Layer 12 of a small transformer language model trained on English Wikipedia (15 layers, counted from 0, width 96).
Take only the direct path to the model's output, skipping the later layers: a vector added to the residual stream pushes a token's score in proportion to its dot product with that token's output vector.

Output vectors of the tokens that the questions are about. A number n stands for (n - 128) times 0.014.
"ington": 69, 128, 128, 147, 113, 112, 137, 165, 91, 120, 141, 148, 124, 101, 109, 107, 108, 91, 127, 165, 117, 50, 95, 117, 120, 206, 157, 131, 121, 97, 86, 156, 84, 116, 114, 136, 130, 127, 143, 155, 20, 128, 161, 133, 170, 111, 157, 137, 162, 151, 128, 81, 126, 132, 126, 115, 77, 126, 135, 169, 149, 162, 135, 159, 154, 81, 187, 126, 115, 192, 137, 182, 123, 143, 121, 142, 97, 117, 208, 89, 143, 75, 173, 126, 75, 102, 170, 129, 178, 146, 146, 118, 156, 98, 94, 121
"ey": 128, 163, 72, 117, 121, 133, 138, 150, 110, 156, 111, 128, 94, 111, 121, 60, 89, 157, 98, 135, 113, 106, 128, 160, 104, 183, 105, 135, 113, 124, 140, 120, 74, 139, 130, 124, 126, 138, 111, 121, 70, 174, 72, 137, 121, 95, 158, 132, 136, 138, 103, 143, 96, 128, 83, 117, 79, 154, 89, 82, 146, 163, 101, 181, 141, 157, 100, 125, 110, 114, 189, 119, 181, 137, 126, 107, 122, 130, 171, 154, 96, 137, 141, 164, 110, 90, 157, 126, 169, 126, 149, 158, 151, 73, 135, 167
"eb": 124, 122, 109, 127, 130, 127, 157, 128, 61, 124, 118, 103, 142, 106, 108, 113, 91, 145, 138, 131, 68, 115, 109, 123, 114, 114, 133, 126, 158, 101, 148, 99, 101, 147, 126, 130, 95, 120, 84, 189, 110, 144, 151, 129, 135, 142, 165, 153, 110, 130, 118, 130, 101, 121, 70, 114, 45, 110, 121, 156, 148, 150, 105, 154, 90, 101, 120, 124, 170, 131, 163, 107, 124, 145, 147, 106, 114, 134, 130, 135, 67, 132, 140, 150, 98, 142, 110, 101, 117, 123, 154, 95, 90, 101, 128, 135
"ized": 127, 130, 117, 110, 167, 61, 153, 111, 104, 137, 42, 115, 155, 133, 192, 181, 107, 123, 160, 121, 141, 131, 165, 169, 106, 169, 138, 128, 85, 114, 136, 136, 143, 107, 116, 137, 170, 164, 87, 181, 119, 53, 142, 118, 108, 167, 101, 158, 172, 161, 173, 154, 145, 124, 126, 43, 102, 99, 167, 99, 181, 136, 106, 154, 167, 103, 115, 128, 100, 169, 183, 88, 169, 162, 109, 82, 114, 113, 162, 52, 114, 136, 174, 115, 98, 124, 154, 124, 122, 136, 62, 106, 108, 82, 96, 81
"ays": 65, 155, 143, 106, 134, 84, 168, 148, 139, 140, 78, 135, 105, 107, 119, 130, 140, 90, 169, 132, 137, 112, 172, 206, 105, 238, 163, 132, 154, 79, 114, 174, 78, 144, 126, 129, 85, 137, 137, 193, 131, 77, 126, 107, 145, 148, 109, 195, 124, 116, 138, 163, 86, 139, 148, 144, 68, 137, 115, 146, 160, 109, 143, 159, 138, 96, 121, 120, 132, 174, 152, 107, 81, 146, 101, 162, 66, 121, 134, 114, 35, 120, 161, 163, 75, 155, 188, 116, 139, 95, 169, 57, 124, 136, 144, 124
"ually": 100, 106, 148, 153, 146, 77, 200, 124, 117, 141, 153, 102, 143, 118, 207, 118, 183, 133, 132, 146, 66, 90, 147, 210, 150, 174, 149, 135, 83, 148, 116, 170, 88, 156, 119, 161, 193, 155, 118, 206, 119, 91, 125, 123, 106, 149, 162, 160, 84, 150, 171, 141, 113, 102, 116, 105, 29, 106, 173, 103, 196, 149, 146, 140, 209, 79, 107, 118, 178, 124, 97, 182, 81, 141, 129, 33, 125, 168, 198, 93, 156, 82, 139, 126, 99, 93, 203, 133, 121, 76, 157, 160, 127, 137, 96, 105
" information": 69, 57, 164, 70, 153, 99, 159, 133, 133, 134, 83, 214, 97, 114, 175, 187, 108, 115, 168, 165, 147, 85, 192, 133, 140, 150, 153, 132, 93, 184, 168, 166, 146, 173, 112, 159, 71, 128, 95, 177, 124, 114, 149, 102, 160, 123, 118, 109, 125, 130, 164, 133, 38, 97, 113, 131, 108, 174, 147, 78, 227, 137, 124, 133, 97, 101, 168, 124, 165, 146, 160, 170, 133, 136, 133, 114, 85, 156, 169, 119, 118, 116, 142, 113, 121, 84, 147, 93, 222, 144, 167, 113, 206, 94, 92, 88
"ather": 75, 53, 175, 68, 118, 128, 148, 156, 109, 39, 130, 124, 140, 104, 141, 153, 97, 94, 86, 101, 63, 109, 124, 88, 72, 153, 92, 143, 76, 137, 86, 123, 84, 134, 129, 124, 106, 139, 93, 154, 92, 65, 80, 105, 141, 166, 203, 168, 120, 112, 108, 127, 19, 116, 107, 119, 115, 59, 140, 98, 176, 158, 124, 186, 140, 92, 131, 114, 115, 122, 107, 102, 194, 152, 133, 74, 67, 141, 106, 127, 113, 134, 180, 107, 99, 99, 109, 104, 183, 164, 122, 103, 172, 127, 120, 149
"ud": 92, 160, 138, 111, 128, 88, 120, 95, 116, 139, 109, 131, 71, 149, 99, 154, 105, 115, 139, 124, 96, 149, 151, 137, 147, 118, 89, 130, 98, 84, 161, 151, 82, 149, 128, 119, 139, 145, 136, 129, 144, 103, 101, 125, 102, 195, 126, 178, 149, 156, 145, 119, 142, 108, 103, 137, 106, 148, 145, 128, 129, 108, 89, 148, 144, 132, 90, 127, 155, 160, 149, 139, 161, 99, 111, 105, 155, 138, 112, 139, 96, 84, 162, 121, 98, 173, 111, 126, 85, 174, 172, 129, 132, 138, 150, 174
"side": 138, 117, 125, 154, 104, 140, 171, 139, 172, 99, 121, 156, 88, 158, 161, 138, 118, 140, 161, 172, 97, 133, 108, 116, 139, 216, 188, 129, 88, 137, 91, 134, 111, 130, 123, 155, 73, 106, 84, 111, 65, 170, 144, 114, 179, 102, 148, 104, 123, 156, 145, 71, 129, 162, 85, 129, 127, 101, 159, 96, 164, 163, 199, 161, 163, 62, 134, 122, 122, 189, 130, 164, 163, 177, 91, 104, 85, 185, 150, 58, 112, 132, 168, 120, 120, 126, 149, 176, 123, 99, 160, 129, 199, 71, 80, 126
"ation": 79, 119, 154, 136, 122, 74, 130, 114, 119, 180, 92, 139, 111, 117, 109, 171, 147, 135, 137, 114, 187, 210, 147, 103, 103, 172, 87, 127, 153, 119, 146, 142, 127, 142, 124, 139, 134, 145, 155, 183, 76, 155, 133, 114, 134, 167, 128, 186, 167, 128, 147, 85, 126, 84, 108, 203, 94, 94, 107, 48, 80, 121, 115, 163, 124, 120, 112, 126, 161, 116, 137, 131, 139, 101, 178, 103, 130, 197, 140, 82, 93, 87, 105, 106, 93, 128, 173, 120, 205, 156, 86, 83, 79, 127, 99, 112
"yl": 136, 53, 99, 153, 159, 151, 183, 162, 72, 100, 112, 147, 119, 146, 158, 121, 156, 126, 146, 136, 138, 125, 163, 154, 104, 145, 105, 126, 122, 143, 90, 106, 116, 144, 128, 122, 91, 112, 93, 158, 84, 158, 79, 118, 196, 188, 146, 134, 171, 156, 147, 113, 99, 77, 119, 120, 54, 140, 152, 88, 139, 101, 202, 177, 122, 140, 103, 126, 139, 100, 117, 93, 124, 124, 74, 124, 145, 137, 132, 142, 152, 107, 146, 148, 110, 134, 142, 114, 154, 117, 152, 149, 112, 119, 176, 110
"ives": 81, 50, 177, 106, 144, 147, 134, 105, 144, 120, 116, 135, 123, 96, 151, 135, 150, 82, 139, 185, 145, 42, 154, 186, 114, 236, 126, 137, 145, 102, 120, 123, 51, 123, 119, 140, 138, 161, 137, 212, 61, 82, 102, 88, 107, 206, 159, 173, 141, 141, 143, 92, 128, 77, 77, 116, 103, 87, 128, 173, 152, 94, 102, 173, 136, 117, 169, 119, 153, 136, 83, 125, 145, 134, 88, 107, 139, 157, 71, 108, 85, 143, 141, 201, 109, 74, 172, 135, 139, 144, 100, 120, 128, 192, 140, 132
"iginal": 109, 148, 215, 119, 122, 57, 173, 199, 151, 199, 96, 161, 84, 116, 112, 213, 105, 99, 155, 152, 155, 123, 160, 129, 150, 190, 178, 139, 104, 147, 71, 160, 67, 94, 120, 143, 78, 113, 67, 89, 123, 153, 123, 87, 207, 174, 164, 118, 76, 124, 139, 98, 106, 87, 132, 97, 120, 130, 157, 131, 192, 136, 91, 191, 163, 115, 172, 123, 86, 190, 170, 113, 130, 121, 153, 28, 155, 217, 183, 65, 80, 108, 115, 133, 82, 119, 138, 92, 158, 129, 137, 75, 162, 119, 156, 118
"ery": 137, 116, 99, 155, 95, 54, 153, 165, 96, 166, 118, 160, 97, 83, 150, 136, 116, 151, 123, 111, 133, 106, 83, 114, 98, 125, 147, 134, 176, 119, 100, 210, 138, 126, 115, 131, 151, 129, 119, 186, 92, 90, 104, 133, 114, 136, 112, 171, 174, 105, 138, 162, 69, 150, 90, 140, 109, 88, 158, 88, 126, 186, 150, 171, 109, 85, 146, 123, 134, 160, 169, 137, 116, 127, 102, 55, 148, 187, 191, 121, 113, 119, 163, 120, 100, 81, 144, 27, 147, 151, 188, 104, 171, 139, 102, 134
"ll": 82, 126, 87, 97, 143, 103, 141, 197, 127, 141, 94, 138, 125, 164, 137, 153, 99, 78, 138, 125, 121, 127, 133, 169, 59, 140, 84, 133, 122, 135, 86, 129, 82, 189, 127, 140, 50, 141, 62, 157, 115, 125, 143, 141, 204, 143, 144, 167, 85, 161, 162, 109, 101, 130, 127, 156, 143, 106, 131, 76, 158, 132, 174, 150, 131, 150, 166, 129, 168, 99, 133, 114, 199, 98, 114, 121, 127, 158, 155, 73, 72, 139, 157, 113, 109, 115, 99, 133, 213, 174, 144, 179, 158, 78, 148, 137
"off": 108, 163, 165, 132, 133, 135, 138, 108, 137, 135, 146, 108, 59, 148, 129, 59, 130, 116, 147, 192, 140, 152, 84, 140, 124, 159, 129, 135, 83, 123, 89, 106, 100, 127, 127, 133, 105, 140, 97, 188, 112, 138, 112, 125, 160, 118, 144, 132, 157, 149, 125, 125, 120, 104, 95, 70, 70, 123, 188, 135, 119, 132, 147, 86, 178, 105, 142, 118, 126, 155, 124, 166, 81, 164, 103, 91, 80, 121, 123, 125, 90, 162, 152, 108, 95, 111, 170, 143, 97, 159, 191, 138, 155, 127, 56, 176
"owever": 81, 154, 170, 116, 48, 57, 184, 134, 70, 128, 140, 140, 99, 114, 187, 178, 131, 76, 143, 94, 40, 63, 111, 163, 129, 189, 130, 141, 35, 114, 118, 202, 106, 124, 117, 140, 48, 102, 56, 164, 117, 115, 73, 114, 200, 175, 231, 166, 168, 189, 148, 183, 138, 104, 141, 53, 104, 32, 186, 67, 152, 153, 132, 161, 136, 112, 139, 112, 86, 135, 104, 218, 130, 134, 113, 72, 101, 175, 165, 24, 136, 143, 121, 168, 86, 147, 181, 101, 251, 153, 183, 122, 149, 98, 151, 97
"ches": 144, 129, 110, 117, 141, 106, 219, 174, 97, 175, 94, 146, 110, 170, 181, 120, 140, 81, 221, 150, 178, 132, 144, 143, 147, 143, 191, 133, 109, 54, 112, 142, 91, 123, 107, 151, 97, 151, 156, 144, 120, 84, 111, 108, 211, 111, 151, 83, 110, 134, 121, 73, 89, 119, 90, 103, 69, 108, 131, 126, 155, 173, 203, 138, 111, 78, 193, 131, 139, 159, 149, 181, 142, 113, 83, 133, 118, 121, 147, 18, 75, 83, 117, 115, 75, 104, 124, 111, 147, 88, 55, 163, 151, 153, 149, 170
"ish": 133, 106, 93, 81, 108, 119, 105, 138, 134, 92, 96, 127, 95, 107, 136, 102, 106, 145, 156, 179, 106, 82, 165, 88, 161, 176, 115, 132, 156, 179, 81, 146, 114, 70, 129, 127, 55, 152, 107, 98, 70, 102, 148, 117, 136, 159, 133, 152, 165, 110, 89, 129, 71, 124, 119, 98, 105, 64, 110, 102, 162, 150, 100, 165, 110, 122, 122, 123, 144, 106, 165, 161, 119, 150, 124, 136, 151, 159, 145, 155, 106, 113, 185, 82, 101, 158, 120, 121, 95, 105, 154, 153, 139, 86, 149, 153

Each question shows what one neuron of this layer's MLP adds at an activation of 1. A number n stands for (n - 128) times 0.007.

n167: 153, 117, 140, 123, 122, 117, 142, 143, 126, 141, 118, 164, 123, 126, 146, 121, 93, 116, 117, 152, 128, 127, 113, 128, 131, 105, 99, 110, 121, 136, 115, 145, 109, 117, 199, 104, 145, 116, 137, 145, 114, 121, 119, 139, 125, 143, 144, 164, 136, 167, 130, 92, 129, 104, 115, 153, 157, 139, 100, 114, 121, 103, 159, 142, 141, 139, 92, 149, 107, 148, 112, 137, 152, 115, 128, 136, 109, 155, 79, 138, 119, 152, 139, 107, 129, 91, 109, 135, 104, 117, 124, 148, 116, 109, 125, 115
Which of these tokens does it push down most? "ays"

n3: 153, 134, 107, 126, 143, 121, 124, 111, 141, 156, 83, 123, 125, 144, 155, 118, 130, 122, 156, 157, 118, 151, 132, 130, 136, 149, 133, 93, 106, 130, 119, 126, 117, 161, 116, 121, 125, 151, 109, 123, 113, 122, 78, 98, 141, 96, 117, 83, 113, 95, 137, 160, 127, 147, 128, 107, 117, 124, 142, 144, 145, 125, 116, 117, 144, 172, 139, 122, 146, 128, 106, 159, 110, 120, 184, 114, 115, 138, 160, 158, 163, 131, 122, 141, 186, 140, 140, 104, 141, 76, 128, 157, 113, 106, 129, 125
Which of these tokens does it push down most? "ather"

n196: 91, 144, 154, 153, 121, 128, 106, 155, 143, 133, 132, 130, 146, 123, 149, 165, 138, 129, 142, 133, 112, 118, 170, 123, 106, 105, 117, 108, 162, 136, 133, 146, 143, 120, 158, 102, 129, 136, 126, 120, 119, 83, 147, 144, 103, 148, 150, 112, 104, 152, 154, 105, 130, 121, 101, 133, 150, 108, 140, 119, 127, 147, 169, 150, 123, 140, 103, 128, 107, 121, 174, 131, 103, 167, 152, 154, 147, 124, 118, 134, 120, 126, 127, 107, 170, 139, 155, 135, 89, 127, 118, 115, 80, 137, 120, 137
Which of these tokens does it push up most? "ized"

n174: 152, 151, 143, 119, 135, 131, 139, 137, 113, 137, 126, 141, 147, 135, 99, 141, 138, 128, 118, 161, 112, 108, 116, 127, 112, 127, 128, 152, 159, 160, 145, 175, 112, 138, 114, 128, 162, 120, 141, 137, 166, 132, 152, 112, 121, 132, 101, 144, 139, 106, 141, 125, 128, 153, 106, 128, 66, 122, 126, 101, 115, 70, 125, 120, 107, 147, 127, 97, 147, 126, 117, 121, 112, 143, 141, 73, 107, 139, 135, 132, 122, 145, 142, 121, 80, 171, 145, 140, 125, 120, 149, 155, 128, 165, 153, 117
Which two tokens does it push up most, strongest first? "ually", "ays"

n186: 125, 134, 131, 142, 128, 121, 123, 137, 143, 126, 110, 94, 130, 138, 150, 141, 89, 105, 125, 132, 139, 135, 94, 134, 145, 156, 120, 150, 117, 114, 166, 157, 144, 85, 131, 124, 152, 147, 153, 156, 147, 150, 143, 135, 135, 149, 132, 170, 115, 127, 120, 114, 192, 130, 142, 161, 115, 113, 129, 120, 115, 156, 123, 173, 119, 159, 107, 137, 128, 127, 122, 97, 145, 116, 99, 123, 129, 96, 119, 113, 124, 119, 146, 143, 116, 119, 121, 145, 103, 134, 125, 121, 131, 157, 110, 111
Which of these tokens does it push down most? " information"

n222: 142, 110, 131, 153, 120, 146, 145, 154, 112, 143, 89, 146, 97, 99, 141, 138, 119, 140, 121, 124, 118, 121, 127, 91, 148, 107, 118, 113, 126, 118, 132, 150, 160, 119, 155, 116, 138, 114, 131, 132, 104, 86, 104, 153, 118, 152, 131, 111, 105, 143, 97, 109, 139, 144, 135, 111, 95, 145, 109, 125, 114, 89, 156, 111, 103, 140, 137, 167, 125, 102, 132, 150, 131, 134, 131, 125, 117, 133, 164, 130, 129, 145, 123, 158, 116, 132, 143, 147, 94, 141, 166, 142, 82, 93, 142, 120
Which of these tokens does it push up most? "yl"

n22: 157, 147, 170, 138, 137, 125, 132, 146, 93, 108, 125, 128, 134, 118, 108, 110, 124, 112, 91, 122, 94, 145, 134, 163, 127, 151, 140, 63, 130, 113, 121, 132, 134, 155, 140, 114, 133, 96, 151, 116, 114, 120, 148, 141, 106, 124, 101, 122, 127, 134, 114, 125, 139, 148, 86, 134, 126, 134, 89, 140, 109, 125, 134, 123, 110, 187, 123, 140, 135, 89, 115, 131, 167, 119, 123, 140, 122, 153, 122, 140, 139, 119, 93, 120, 142, 149, 133, 141, 129, 136, 78, 161, 125, 151, 117, 152
Which of these tokens does it push up most? "ey"

n64: 154, 144, 109, 107, 145, 125, 126, 123, 156, 88, 128, 136, 132, 147, 116, 119, 84, 143, 125, 135, 144, 123, 162, 122, 175, 124, 129, 144, 114, 82, 114, 141, 132, 106, 103, 131, 123, 111, 145, 137, 132, 132, 128, 134, 151, 137, 143, 184, 144, 126, 129, 168, 128, 134, 147, 117, 113, 101, 101, 94, 140, 113, 84, 110, 125, 126, 121, 97, 123, 146, 120, 128, 120, 124, 150, 112, 121, 134, 159, 151, 162, 136, 117, 145, 139, 126, 138, 145, 141, 119, 155, 96, 157, 137, 135, 125
Which three tokens does it push up most, strongest first? "owever", "ish", "ays"

n78: 169, 95, 108, 108, 146, 136, 113, 152, 130, 140, 177, 111, 133, 129, 136, 155, 122, 111, 95, 95, 130, 150, 137, 149, 137, 153, 71, 174, 124, 128, 147, 110, 132, 102, 114, 115, 133, 124, 108, 80, 144, 104, 122, 120, 133, 152, 132, 130, 106, 135, 117, 143, 104, 135, 147, 154, 142, 130, 92, 130, 170, 138, 144, 123, 155, 121, 138, 136, 109, 128, 130, 117, 130, 110, 131, 118, 117, 166, 97, 138, 91, 133, 123, 130, 105, 122, 117, 141, 126, 128, 107, 120, 157, 110, 126, 105
Which of these tokens does it push up most? "ather"

n123: 144, 134, 103, 121, 147, 112, 110, 155, 141, 126, 149, 136, 103, 124, 106, 138, 104, 144, 128, 126, 115, 119, 110, 123, 127, 114, 99, 121, 147, 140, 87, 120, 144, 102, 164, 146, 85, 116, 136, 145, 159, 116, 105, 94, 167, 137, 123, 174, 82, 132, 144, 131, 181, 101, 129, 167, 122, 105, 99, 147, 149, 122, 144, 97, 137, 131, 172, 165, 106, 113, 114, 139, 118, 115, 124, 145, 122, 136, 113, 135, 113, 130, 145, 126, 150, 154, 122, 138, 131, 129, 144, 147, 116, 139, 141, 149
Which of these tokens does it push up most? "ll"

n199: 94, 116, 110, 106, 115, 130, 148, 129, 105, 112, 118, 105, 127, 127, 87, 117, 125, 138, 128, 127, 158, 136, 141, 127, 144, 129, 81, 138, 159, 127, 141, 159, 115, 164, 136, 158, 137, 133, 89, 120, 113, 127, 138, 92, 168, 145, 120, 142, 135, 131, 127, 133, 148, 138, 133, 120, 138, 159, 119, 125, 82, 113, 128, 141, 148, 102, 139, 130, 147, 108, 108, 132, 146, 113, 145, 85, 93, 114, 121, 120, 128, 121, 99, 140, 86, 133, 133, 132, 136, 77, 106, 163, 116, 135, 126, 117
Which three tokens does it push up most, strongest first? "ation", "ll", "yl"

n85: 99, 97, 142, 115, 104, 137, 156, 129, 116, 110, 132, 133, 133, 176, 143, 130, 109, 127, 131, 156, 137, 125, 135, 129, 130, 129, 158, 141, 142, 129, 133, 149, 151, 110, 152, 156, 129, 97, 132, 145, 140, 104, 141, 149, 128, 173, 162, 107, 144, 158, 157, 117, 108, 143, 114, 147, 112, 108, 131, 102, 141, 77, 148, 128, 142, 144, 128, 123, 135, 140, 131, 89, 132, 110, 119, 132, 118, 151, 125, 146, 118, 142, 124, 146, 145, 149, 142, 120, 105, 118, 141, 142, 62, 135, 132, 166
Which of these tokens does it push up most? "yl"

n9: 139, 112, 145, 106, 142, 129, 127, 114, 136, 104, 153, 93, 115, 116, 150, 103, 112, 122, 146, 111, 90, 162, 148, 124, 75, 95, 125, 109, 129, 128, 137, 115, 135, 132, 79, 113, 119, 151, 149, 118, 97, 147, 121, 140, 97, 92, 145, 130, 100, 120, 127, 128, 139, 119, 129, 125, 153, 145, 146, 118, 137, 120, 102, 182, 111, 116, 119, 135, 124, 131, 99, 106, 156, 121, 123, 154, 127, 146, 96, 96, 159, 149, 146, 125, 79, 117, 114, 118, 112, 143, 90, 126, 147, 151, 137, 129
Which of these tokens does it push up most? "ather"

n127: 77, 152, 120, 92, 146, 100, 102, 154, 133, 136, 123, 103, 140, 120, 155, 91, 131, 114, 124, 143, 124, 153, 126, 117, 131, 142, 126, 131, 107, 119, 122, 121, 123, 134, 156, 104, 143, 136, 173, 123, 99, 111, 128, 146, 116, 121, 145, 122, 138, 102, 99, 180, 99, 117, 132, 151, 109, 159, 132, 128, 133, 148, 105, 138, 122, 148, 104, 148, 65, 126, 116, 143, 146, 150, 108, 159, 150, 109, 156, 119, 143, 127, 143, 166, 118, 133, 130, 115, 128, 135, 105, 111, 154, 126, 150, 145
Which of these tokens does it push down most? "side"

n151: 113, 104, 130, 136, 114, 109, 146, 117, 168, 122, 94, 129, 116, 99, 122, 130, 167, 128, 149, 118, 137, 113, 143, 142, 114, 105, 119, 201, 146, 117, 139, 120, 124, 116, 112, 160, 148, 170, 106, 145, 132, 132, 110, 100, 137, 121, 172, 93, 131, 114, 123, 135, 147, 106, 133, 127, 121, 127, 145, 168, 131, 100, 139, 137, 124, 151, 114, 130, 123, 131, 143, 136, 132, 135, 134, 146, 125, 116, 144, 117, 137, 123, 122, 140, 128, 111, 103, 144, 123, 137, 160, 169, 153, 129, 118, 144
Which of these tokens does it push up most? "ives"

n133: 110, 124, 99, 121, 132, 149, 129, 150, 122, 143, 132, 130, 147, 95, 131, 140, 111, 150, 140, 138, 111, 156, 114, 130, 120, 152, 100, 87, 100, 112, 80, 154, 122, 118, 131, 133, 126, 170, 151, 130, 120, 101, 148, 139, 129, 148, 109, 154, 103, 137, 116, 140, 113, 147, 154, 114, 161, 89, 127, 128, 125, 112, 163, 105, 122, 143, 152, 161, 104, 117, 128, 162, 133, 123, 131, 129, 141, 128, 149, 119, 148, 119, 136, 131, 141, 110, 113, 112, 142, 123, 141, 168, 151, 120, 131, 144
Which of these tokens does it push down most? "eb"

n51: 136, 106, 136, 104, 132, 120, 129, 121, 115, 125, 116, 149, 177, 175, 109, 138, 112, 144, 125, 109, 137, 134, 147, 123, 117, 89, 170, 113, 114, 140, 128, 122, 133, 98, 117, 158, 101, 124, 98, 142, 107, 105, 125, 115, 132, 92, 98, 132, 104, 113, 128, 122, 127, 142, 172, 101, 140, 145, 156, 160, 148, 133, 112, 89, 131, 89, 137, 131, 136, 99, 164, 105, 138, 131, 128, 141, 113, 112, 130, 108, 164, 125, 119, 109, 206, 101, 108, 138, 110, 113, 140, 111, 137, 128, 104, 102
Which three tokens does it push up most, strongest first? " information", "ized", "side"

n44: 155, 152, 115, 159, 122, 115, 133, 136, 111, 97, 110, 136, 128, 143, 114, 140, 134, 153, 117, 139, 158, 135, 114, 116, 149, 124, 115, 174, 134, 109, 135, 132, 118, 138, 138, 110, 106, 130, 112, 159, 111, 121, 141, 107, 142, 161, 113, 138, 125, 128, 147, 110, 88, 175, 133, 155, 120, 125, 126, 75, 109, 127, 142, 137, 153, 121, 155, 66, 105, 101, 116, 120, 145, 124, 111, 114, 149, 123, 124, 122, 112, 143, 160, 141, 74, 157, 136, 146, 133, 114, 121, 129, 129, 100, 115, 129
Which of these tokens does it push up most? "ll"

n83: 136, 88, 144, 136, 138, 129, 109, 116, 109, 155, 99, 116, 138, 147, 105, 90, 114, 116, 116, 125, 125, 136, 111, 137, 102, 126, 135, 107, 100, 151, 154, 118, 154, 157, 126, 99, 134, 140, 133, 140, 112, 120, 129, 160, 146, 164, 139, 122, 123, 144, 154, 110, 97, 107, 136, 100, 90, 117, 104, 120, 175, 134, 116, 137, 143, 129, 113, 143, 109, 133, 157, 128, 114, 122, 153, 117, 127, 108, 149, 126, 145, 141, 139, 153, 148, 129, 130, 139, 96, 116, 86, 111, 140, 108, 117, 123
Which two tokens does it push up most, strongest first? "ized", "ually"

n121: 113, 136, 138, 137, 104, 113, 134, 127, 152, 104, 122, 141, 103, 90, 167, 135, 162, 159, 147, 118, 139, 113, 156, 106, 129, 100, 157, 132, 130, 123, 134, 129, 106, 106, 118, 128, 134, 150, 153, 91, 157, 162, 112, 80, 137, 101, 132, 126, 123, 135, 84, 136, 141, 98, 145, 147, 136, 127, 128, 147, 141, 156, 144, 122, 130, 77, 148, 135, 122, 143, 138, 143, 119, 153, 130, 157, 141, 128, 66, 125, 147, 103, 93, 133, 154, 103, 117, 155, 131, 130, 112, 139, 130, 120, 135, 121
Which of these tokens does it push down most? "ll"

n110: 119, 139, 86, 145, 123, 109, 131, 134, 147, 149, 131, 101, 104, 119, 114, 121, 128, 141, 138, 112, 145, 168, 103, 121, 119, 99, 126, 76, 130, 166, 142, 107, 118, 156, 128, 146, 140, 126, 121, 110, 171, 133, 174, 135, 127, 100, 131, 146, 133, 122, 125, 177, 130, 143, 81, 128, 103, 153, 142, 142, 117, 142, 122, 121, 96, 152, 114, 144, 144, 124, 99, 147, 132, 113, 148, 158, 142, 138, 121, 134, 124, 116, 146, 102, 148, 102, 100, 130, 116, 98, 114, 174, 110, 126, 146, 122
Which of these tokens does it push up most? "eb"

n109: 114, 102, 76, 160, 104, 137, 103, 116, 152, 148, 103, 151, 134, 169, 105, 129, 114, 96, 110, 119, 114, 131, 94, 123, 119, 137, 158, 112, 116, 107, 142, 148, 137, 108, 157, 121, 104, 129, 126, 111, 106, 168, 120, 103, 161, 118, 116, 121, 116, 115, 127, 138, 161, 119, 91, 115, 150, 134, 115, 141, 124, 144, 142, 115, 110, 105, 137, 119, 104, 113, 135, 146, 92, 92, 123, 130, 123, 100, 140, 132, 146, 132, 173, 105, 114, 128, 116, 126, 126, 128, 169, 126, 164, 150, 100, 150
Which of these tokens does it push up most? "side"

n81: 118, 107, 132, 145, 84, 140, 109, 140, 121, 116, 115, 121, 122, 122, 122, 137, 172, 103, 120, 111, 122, 112, 80, 144, 135, 147, 71, 147, 152, 112, 135, 104, 111, 149, 131, 104, 147, 125, 103, 140, 136, 110, 133, 125, 98, 115, 139, 131, 131, 138, 119, 122, 162, 131, 161, 127, 125, 109, 99, 134, 134, 145, 116, 158, 126, 140, 107, 100, 126, 103, 88, 114, 135, 156, 124, 132, 128, 125, 106, 146, 95, 118, 174, 145, 84, 117, 131, 162, 127, 91, 111, 97, 131, 116, 109, 148
Which three tokens does it push up most, strongest first? "ives", "ather", "ays"

n101: 86, 173, 95, 128, 114, 131, 106, 145, 131, 131, 125, 163, 166, 135, 120, 132, 138, 139, 123, 123, 115, 116, 115, 111, 120, 151, 126, 125, 115, 157, 119, 101, 153, 160, 183, 110, 133, 125, 136, 136, 115, 143, 89, 170, 102, 134, 117, 135, 97, 126, 115, 144, 146, 103, 142, 84, 132, 92, 105, 106, 135, 158, 127, 130, 121, 125, 134, 126, 128, 140, 128, 142, 111, 135, 124, 109, 171, 130, 129, 122, 107, 154, 75, 131, 116, 93, 131, 154, 108, 134, 136, 155, 96, 89, 125, 118
Which two tokens does it push up most, strongest first? "ey", "owever"

n53: 114, 129, 114, 116, 149, 106, 108, 123, 125, 128, 126, 128, 141, 126, 110, 173, 100, 127, 129, 145, 130, 140, 122, 120, 110, 138, 99, 149, 132, 104, 112, 136, 125, 136, 86, 160, 145, 135, 146, 181, 142, 96, 154, 105, 106, 98, 159, 152, 115, 138, 130, 144, 170, 179, 140, 120, 166, 162, 154, 122, 125, 129, 124, 105, 158, 110, 130, 97, 105, 82, 144, 91, 142, 125, 142, 147, 132, 142, 154, 116, 132, 137, 86, 137, 139, 131, 130, 151, 136, 121, 102, 135, 138, 133, 124, 157
Which two tokens does it push up most, strongest first? "ized", "ll"

n40: 126, 123, 101, 118, 150, 113, 103, 110, 105, 127, 149, 149, 167, 96, 128, 132, 111, 108, 129, 109, 106, 132, 146, 104, 140, 122, 125, 186, 106, 131, 131, 144, 113, 139, 40, 173, 126, 114, 95, 128, 85, 165, 143, 133, 142, 122, 174, 126, 96, 132, 138, 152, 136, 129, 115, 130, 148, 125, 123, 114, 132, 121, 120, 115, 104, 148, 97, 92, 112, 108, 136, 100, 120, 126, 110, 111, 110, 145, 131, 126, 147, 110, 136, 143, 135, 128, 131, 122, 118, 130, 118, 118, 127, 114, 159, 111
Which of these tokens does it push down most? "off"

n100: 132, 124, 104, 143, 104, 127, 132, 121, 148, 157, 147, 116, 105, 115, 151, 111, 114, 111, 132, 162, 138, 126, 129, 124, 116, 156, 120, 135, 86, 110, 173, 117, 129, 95, 109, 147, 115, 96, 109, 98, 147, 163, 143, 137, 134, 104, 108, 133, 150, 137, 106, 125, 104, 125, 157, 122, 143, 133, 170, 112, 124, 149, 135, 153, 108, 119, 143, 137, 133, 107, 109, 150, 138, 141, 113, 116, 130, 117, 116, 124, 93, 106, 116, 156, 162, 130, 129, 128, 128, 142, 145, 121, 175, 142, 115, 99
Which of these tokens does it push up most? "side"

n61: 165, 177, 131, 139, 125, 139, 128, 131, 146, 129, 136, 142, 126, 107, 144, 120, 70, 129, 130, 121, 134, 134, 141, 133, 127, 106, 92, 144, 140, 129, 130, 119, 119, 145, 149, 108, 163, 123, 93, 165, 59, 116, 143, 133, 80, 102, 129, 139, 107, 142, 138, 152, 156, 112, 82, 115, 124, 125, 106, 150, 139, 119, 131, 138, 130, 131, 130, 127, 111, 103, 153, 136, 124, 101, 110, 148, 126, 148, 116, 143, 111, 112, 152, 113, 148, 159, 136, 132, 112, 133, 124, 131, 149, 103, 143, 133
Which of these tokens does it push up most? "ey"